Layer 2 of a small transformer language model trained on English Wikipedia (12 layers, counted from 0, width 64).
Take only the direct path to the model's output, skipping the later layers: a vector added to the residual stream pushes a token's score in proportion to its dot product with that token's output vector.

Output vectors of the tokens that the questions are about. A number n stands for n times 0.0049.
"ned ": 86 -83 23 28 -76 -84 175 4 -115 24 16 -260 -33 45 -86 -4 -55 0 31 -141 118 148 -100 -270 -127 369 -273 -100 125 219 22 20 386 108 17 -191 -60 -53 160 -62 -227 234 -36 17 -185 131 -38 66 -63 82 175 188 -50 -58 -41 4 8 -81 -124 -175 38 -103 -136 -140
"largest ": -35 -213 -25 -251 -256 -173 226 273 -33 15 -26 -132 -75 197 -120 -88 -25 -119 46 183 58 60 -106 -178 38 66 -41 -282 12 204 286 90 283 120 -249 -83 -5 38 25 115 -14 -209 91 -26 -233 309 101 100 -8 -104 52 157 53 302 -38 -71 118 -81 -5 114 106 22 84 61
"Apps ": -215 10 156 -161 -53 -72 165 61 9 10 -123 -294 70 -47 -238 -12 -181 139 149 -21 163 139 -45 -153 16 222 -56 -66 147 35 -49 242 45 52 -110 237 -112 246 102 -122 269 60 28 144 -113 -76 189 -79 -37 -90 -145 0 94 304 -41 -84 -20 -47 -219 0 113 39 -92 266
"ago": 77 -179 -416 -113 -61 54 219 70 37 -156 -11 -33 59 97 -110 -26 -11 41 7 22 71 -7 -107 45 176 295 -187 -10 36 222 125 201 -56 101 45 -142 -64 12 135 -105 8 77 -8 19 113 -162 -71 106 81 73 -182 153 93 -21 21 193 -147 152 16 -76 -183 251 25 -18
"titled ": 46 -160 -148 24 -479 -45 -61 30 50 -63 -137 -327 -19 -266 -24 -125 196 -123 -253 -96 224 155 0 -158 -285 68 94 -42 -88 38 206 -17 143 -14 4 -22 -22 109 48 63 -134 -50 23 -119 18 -59 -5 174 -44 196 166 -56 286 14 -36 -185 -94 88 -284 -221 83 207 49 36
"rate ": 33 20 -23 -70 -267 -29 38 -174 119 157 -89 85 -19 33 98 -257 208 -100 -35 82 135 205 -24 -133 -213 191 -173 -19 301 171 7 45 280 -27 -166 -43 -21 182 218 87 105 -201 90 -75 -125 -81 -109 -28 107 -29 12 168 -125 85 -30 -118 273 -5 282 -121 -104 111 101 127
"iversary ": -154 -126 84 -320 -217 59 0 -63 -43 5 -44 75 60 264 -261 166 177 -207 -64 -257 249 41 -174 -100 -33 263 54 -76 -105 16 151 196 78 112 -145 -177 -84 134 176 -8 202 111 126 268 32 107 281 -117 132 176 -96 123 193 34 -29 -182 21 -24 -110 0 21 231 76 62
"appear": 202 -137 -96 -114 -81 25 166 113 11 -198 -100 -352 -227 -79 -96 -87 -223 -92 -110 -116 -25 116 -250 98 -116 53 26 9 60 44 -6 165 -40 -234 74 -55 -10 79 112 -80 -18 98 65 -92 -95 -55 0 92 91 160 -100 67 267 136 -40 -61 20 165 -141 4 -78 46 -60 -11
"this": 198 -43 -95 -92 -39 224 14 -160 117 -5 -200 -61 -127 -135 -129 87 -13 -128 143 91 37 63 -105 54 -195 452 -85 -81 -56 -8 -155 36 140 15 -446 -81 -20 -122 129 -68 -72 -95 20 196 90 97 -31 156 -61 112 -143 283 318 118 -39 -139 -250 -248 23 -173 -203 209 -140 126
"opter": -15 -179 -146 26 -246 -194 -68 51 29 -285 -194 -89 17 80 -132 -26 107 53 140 81 -229 242 -236 -75 -309 288 50 -66 -187 -80 -41 133 -12 233 114 85 -78 -116 -15 7 -4 -39 -68 163 109 97 71 71 -119 27 -84 148 -33 -42 -32 43 -22 -140 120 -202 -22 128 140 0
"Last ": -132 21 152 -86 -150 -18 -47 -134 -202 12 -124 42 -66 44 30 114 100 -41 -210 -146 -50 55 -36 -37 -142 249 121 147 -56 75 205 148 209 -107 -96 44 -35 105 165 92 -125 258 73 60 -7 120 237 -8 -30 142 100 13 93 238 -13 39 130 -57 -83 50 -23 -24 123 8
"abb": -28 -242 -167 -66 -200 -114 172 131 169 -46 -155 -360 -214 120 82 -38 70 15 -77 -50 123 65 0 103 15 130 -20 17 58 56 40 42 44 189 -39 -221 -40 -46 -50 63 55 58 -20 165 42 14 25 106 -56 28 70 185 -41 37 4 129 84 -14 22 34 -61 25 82 -14
"ue": 47 -92 -157 -27 21 -24 -245 -181 62 207 -53 98 -94 12 -109 94 64 -184 -139 -167 -14 131 -8 15 -21 184 -19 91 112 76 -24 186 115 37 -129 -100 -54 200 -99 30 186 -10 -63 136 -88 -145 90 101 185 -10 40 162 102 -146 -18 190 92 -59 -21 -122 -63 -71 -162 26
"Britain ": 124 15 47 -266 -96 209 90 58 89 14 -86 -141 -71 52 -142 -60 -201 -105 40 162 153 38 -139 -240 -169 54 -66 104 -161 15 15 -24 171 232 -53 70 -29 -98 224 -292 66 132 259 134 -295 19 186 238 -60 8 37 169 25 130 -24 -13 -275 -27 202 -104 -15 241 102 32
"ć": -204 -77 -97 -30 51 111 8 35 220 -31 -116 -356 -51 21 -62 -22 -214 134 265 87 125 81 92 -204 -61 199 -107 -3 87 -51 -67 64 27 200 -169 -212 -49 82 130 -114 105 42 0 54 143 -7 -70 70 124 136 -199 165 350 -4 2 -55 4 -288 -103 -158 -96 0 118 6
"ision ": 12 -189 59 -66 -190 -10 -104 106 104 -81 126 52 35 63 -274 -11 -67 68 130 -133 4 265 -112 -380 48 16 -65 -21 110 77 58 176 24 115 95 41 -67 138 -44 10 156 -58 158 -63 244 170 367 174 -131 66 111 117 52 50 -27 72 94 -349 -85 148 22 39 0 0
"” ": 8 -189 139 -335 -195 44 -264 8 31 150 -148 36 -79 -15 -80 -209 60 -29 12 92 -47 19 77 -207 36 114 141 -155 79 42 -99 161 194 -5 31 -49 -72 -271 48 -285 -22 -84 64 93 180 199 140 178 -36 -79 -41 358 15 14 -34 -82 -125 -197 -104 -119 -168 277 205 48
"k ": -52 -35 -8 3 149 -5 -93 -70 -103 305 -57 -226 -52 149 19 -53 158 57 -61 -55 142 32 7 -268 -140 -67 -87 34 14 -55 -8 0 45 35 -61 34 -28 19 33 -43 -40 61 -92 6 231 73 -30 200 56 -29 -94 -77 67 -148 -6 -140 98 -178 24 0 144 -99 87 -83

Each question shows what one neuron of this layer's MLP adds at an activation of 1. A number n stands for n times 0.0011.

n110: -25 56 -26 120 8 -103 -6 5 -6 -115 27 -28 -3 -40 193 -168 -44 145 -74 -7 30 69 150 159 -28 -52 -164 47 64 33 119 -127 -42 -114 -6 61 153 -64 109 -36 -170 89 -10 106 -47 12 -57 21 -68 59 82 155 -103 -36 142 27 -86 -43 33 -26 5 -55 -148 -186
Which of these tokens does it push down most? "iversary "

n141: -42 71 -63 -123 -119 -57 -211 -113 227 57 71 25 -4 110 33 -215 -199 127 -215 -95 -51 110 142 116 -13 22 -131 -77 90 85 -28 18 262 154 83 -194 -166 48 -55 15 -39 -75 100 30 -180 47 -115 -16 28 86 9 122 -142 52 -82 106 -33 -224 136 32 71 -175 20 -86
Pushed up most: "rate "

n22: 11 -3 115 89 108 -41 -115 -10 -147 -36 19 116 88 -58 -115 127 111 9 41 -67 112 -96 -86 -44 -4 -39 -148 -208 -26 232 29 30 -39 -178 68 23 10 41 93 76 302 79 74 -107 173 -13 -154 66 49 145 140 -241 180 -15 -81 -67 122 25 19 -32 -50 49 -78 15
Pushed up most: "iversary "

n39: -52 6 -88 -256 50 9 76 58 -115 -81 150 -28 -136 -101 5 132 -192 -51 127 91 -80 38 -54 -3 18 -87 12 -72 -159 159 81 106 206 -34 121 -92 114 72 86 -73 47 39 7 -67 -62 -48 47 51 -78 7 -24 16 209 -88 -24 20 78 282 33 35 43 -81 -3 115
Pushed up most: "appear"

n16: -172 26 18 53 65 190 206 -197 -5 170 44 -17 112 -80 77 -13 -183 84 -87 38 91 81 6 -8 23 -28 -41 45 -33 134 21 109 139 180 -106 13 -141 -93 -119 159 141 -45 111 54 -13 69 31 -41 -66 -45 -35 -28 -15 13 -123 23 -12 118 87 134 71 -47 -3 -107
Pushed up most: "Apps "

n177: -16 -150 -63 4 52 54 26 -45 80 35 -33 -186 -58 -81 154 -55 94 39 116 172 52 -224 -4 53 14 99 115 -14 -49 -98 -206 -60 146 129 -101 13 31 -5 101 30 -131 184 -11 59 80 15 -58 -160 -114 147 -117 -80 117 -5 144 109 -47 -26 -13 116 -48 93 -19 309
Pushed up most: "this"

n136: 105 186 -117 46 200 57 -109 -74 141 32 47 22 -207 152 87 -57 -233 131 117 34 33 -54 -84 -40 42 9 -2 136 -81 39 -49 168 64 -80 -24 -127 -148 -18 -21 97 29 -48 144 -213 102 52 51 124 -3 -100 -18 -100 -13 -118 -99 -9 -79 -10 -85 141 -21 108 -101 145
Which of these tokens does it push down most? "titled "

n29: 1 -145 -16 -218 -159 -87 154 15 -100 -188 -70 2 168 111 -69 153 208 74 -150 37 -26 -104 -87 -175 59 -98 -31 -67 51 -275 158 -20 -122 4 -29 0 -51 115 -33 290 31 88 136 203 -120 -78 29 -46 8 72 -57 2 101 -82 36 -129 132 -135 -41 34 -155 -38 -79 -48
Pushed up most: "iversary "

n76: -10 -74 44 94 48 170 -2 25 -78 -128 102 21 -108 81 -133 4 49 12 88 63 75 187 -50 29 -97 -280 -92 81 23 156 -113 -128 139 -274 201 -99 -87 -150 -189 217 228 -46 20 -112 -48 -84 -249 -161 123 38 -238 149 28 -81 125 106 30 67 29 63 -4 115 3 -62
Which three tokens does it push up most, strongest first? "appear", "rate ", "ago"

n88: 84 3 90 -33 -57 60 -54 -41 -111 -28 -86 -63 -93 -131 103 129 -10 -87 156 -30 101 37 73 126 184 100 -6 32 -123 36 -13 -140 -59 -21 -89 107 181 -50 90 -185 26 -74 29 -34 16 -12 -40 -116 -150 -65 161 52 99 -74 57 -136 -65 -43 98 -8 72 38 117 117
Which three tokens does it push up most, strongest first? "this", "Britain ", "” "

n179: 81 30 -15 33 82 -21 11 269 129 -135 -30 -166 -165 -53 -44 -16 -115 -6 6 -43 116 -28 9 56 77 -43 -45 178 9 -59 29 -3 -155 -82 164 20 14 -116 -11 41 -91 -139 65 -138 53 55 7 14 69 17 -14 114 112 54 81 19 45 -21 -61 79 -245 12 -5 267
Pushed up most: "appear"

n140: 75 71 -80 82 10 -87 32 170 -137 -47 -31 148 -13 188 -62 -185 -121 -77 74 26 -74 18 -83 121 -128 -10 -34 -74 -92 96 48 -44 -37 115 153 18 16 -198 114 41 141 69 52 -33 66 233 89 -72 -98 -62 -44 98 -88 -235 144 3 -239 -59 65 -129 64 111 64 -16
Which two tokens does it push up most, strongest first? "opter", "Britain "

n15: 60 207 -172 -37 27 71 -34 -25 56 222 22 48 -6 146 -80 -187 141 11 88 -91 19 -143 -15 -190 -195 11 -22 -13 -27 -59 -169 -21 78 76 -4 -133 53 101 -1 84 -99 175 -5 -29 -6 -172 -21 49 34 -73 -6 109 66 -75 -56 -36 48 -109 9 -3 -42 -124 -213 -72
Pushed up most: "k "

n102: -37 -97 -43 26 96 -24 -135 -72 -22 204 -16 141 -190 42 -195 109 103 -44 -86 -266 117 -10 15 -46 -163 3 38 -95 79 -30 -109 17 -193 -103 -174 -72 103 177 -93 229 20 -106 -9 27 16 -61 -5 71 169 105 29 -28 46 -106 46 26 -57 -1 -71 126 95 12 -17 136
Which two tokens does it push up most, strongest first? "ue", "iversary "

n69: 115 -114 -44 150 -1 85 154 99 -53 -113 -120 7 5 16 77 71 27 113 -49 95 218 -25 -13 144 126 -77 68 181 10 82 86 163 -7 -92 27 127 132 -128 -22 -119 15 -92 14 117 97 60 -56 -13 -67 15 53 353 -3 29 71 34 -41 -32 0 9 -2 92 61 68
Which two tokens does it push up most, strongest first? "ago", "abb"

n28: -5 1 5 -96 -12 176 -60 118 61 52 -92 -89 -29 -110 -113 86 21 37 -61 44 78 26 90 91 47 -28 142 -30 31 -19 -166 22 -63 33 14 146 46 41 107 3 -91 -137 -173 18 70 -184 49 -92 37 50 21 -131 96 12 31 -162 5 121 127 -59 -59 65 -90 -31
Which of these tokens does it push down most? "ned "

n8: 13 56 79 -74 148 -4 -16 -90 136 132 -141 38 -94 207 -9 -198 319 -146 -84 26 -7 190 -54 39 145 80 224 -68 -144 -277 -42 -118 107 37 -183 -7 -280 -36 -471 75 92 236 -172 10 22 -38 -147 -235 35 -140 114 102 53 -172 1 157 33 -89 -41 327 20 32 -79 -311
Pushed up most: "ue"

n46: -71 -24 -22 -21 60 97 -104 -57 52 89 107 -210 -222 -106 -153 -193 132 -64 40 107 -52 48 -21 -109 7 75 172 -2 36 37 38 -3 148 166 7 21 106 184 -23 -9 155 74 67 150 8 163 -2 13 66 103 183 77 -67 -159 -155 112 -77 96 -166 -108 137 205 5 58
Which three tokens does it push up most, strongest first? "titled ", "” ", "Britain "

n108: -132 -47 18 -11 -97 -61 10 62 34 4 -42 -53 32 44 -83 -58 19 -25 -10 -55 -112 165 34 -60 64 -23 81 79 63 224 -214 -207 -78 -62 -53 80 -133 12 80 -149 -6 -92 -136 -68 128 -134 22 -18 182 -1 -2 -29 -129 189 0 -130 98 -76 31 -56 155 159 -64 118
Which two tokens does it push up most, strongest first? "Apps ", "rate "

n104: 109 -2 -83 1 126 163 -35 -153 -83 70 16 -64 80 33 170 212 -53 -161 -78 141 -116 18 17 135 -177 -96 82 -130 86 1 -4 7 118 -56 71 -145 -53 78 -100 204 -106 86 79 -260 -129 30 17 -150 -222 66 -114 12 34 -50 117 21 -12 110 -10 20 64 9 39 -64
Which of these tokens does it push down most? "Apps "

n40: 82 -175 -20 78 -127 -11 64 36 -114 -112 91 232 108 -14 25 6 -29 51 22 -72 -4 9 94 -101 0 64 -120 118 33 -57 132 120 51 -67 20 161 88 120 -37 -16 -100 4 13 -27 122 114 106 22 60 122 142 -94 -23 146 -23 -155 92 -42 -115 77 -80 -77 7 -47
Pushed up most: "ision "

n0: 121 -3 85 -21 80 -54 70 58 53 104 -23 15 18 -127 -161 -24 -60 -34 108 -75 -19 53 -72 68 8 -141 0 237 -17 -214 19 145 -130 27 83 -140 148 8 85 45 36 -100 88 -19 -1 -9 38 -3 -197 121 -47 -147 -48 -18 212 61 122 -69 202 -98 -8 -15 86 87
Pushed up most: "ision "

n113: -95 177 88 -45 -43 -166 250 -33 17 -43 57 -106 50 -47 -39 1 -162 -16 -137 46 124 83 145 -29 -171 -59 -89 -26 -50 160 113 44 -148 -139 95 143 101 124 -101 -121 -73 13 -135 -81 49 -43 171 -156 -49 93 -29 -1 22 71 1 152 242 37 -106 -69 150 146 71 21
Pushed up most: "Apps "

n159: -43 -64 190 -38 51 45 -57 -3 -92 12 -8 -139 -116 -105 -39 181 83 132 1 -209 123 142 -85 60 -98 71 107 -138 -28 90 59 208 82 67 117 84 -127 152 46 -3 44 141 60 -13 7 0 -34 -113 139 -181 -82 -137 36 -30 -95 40 57 21 -95 35 -64 131 -10 75
Which two tokens does it push up most, strongest first? "Apps ", "iversary "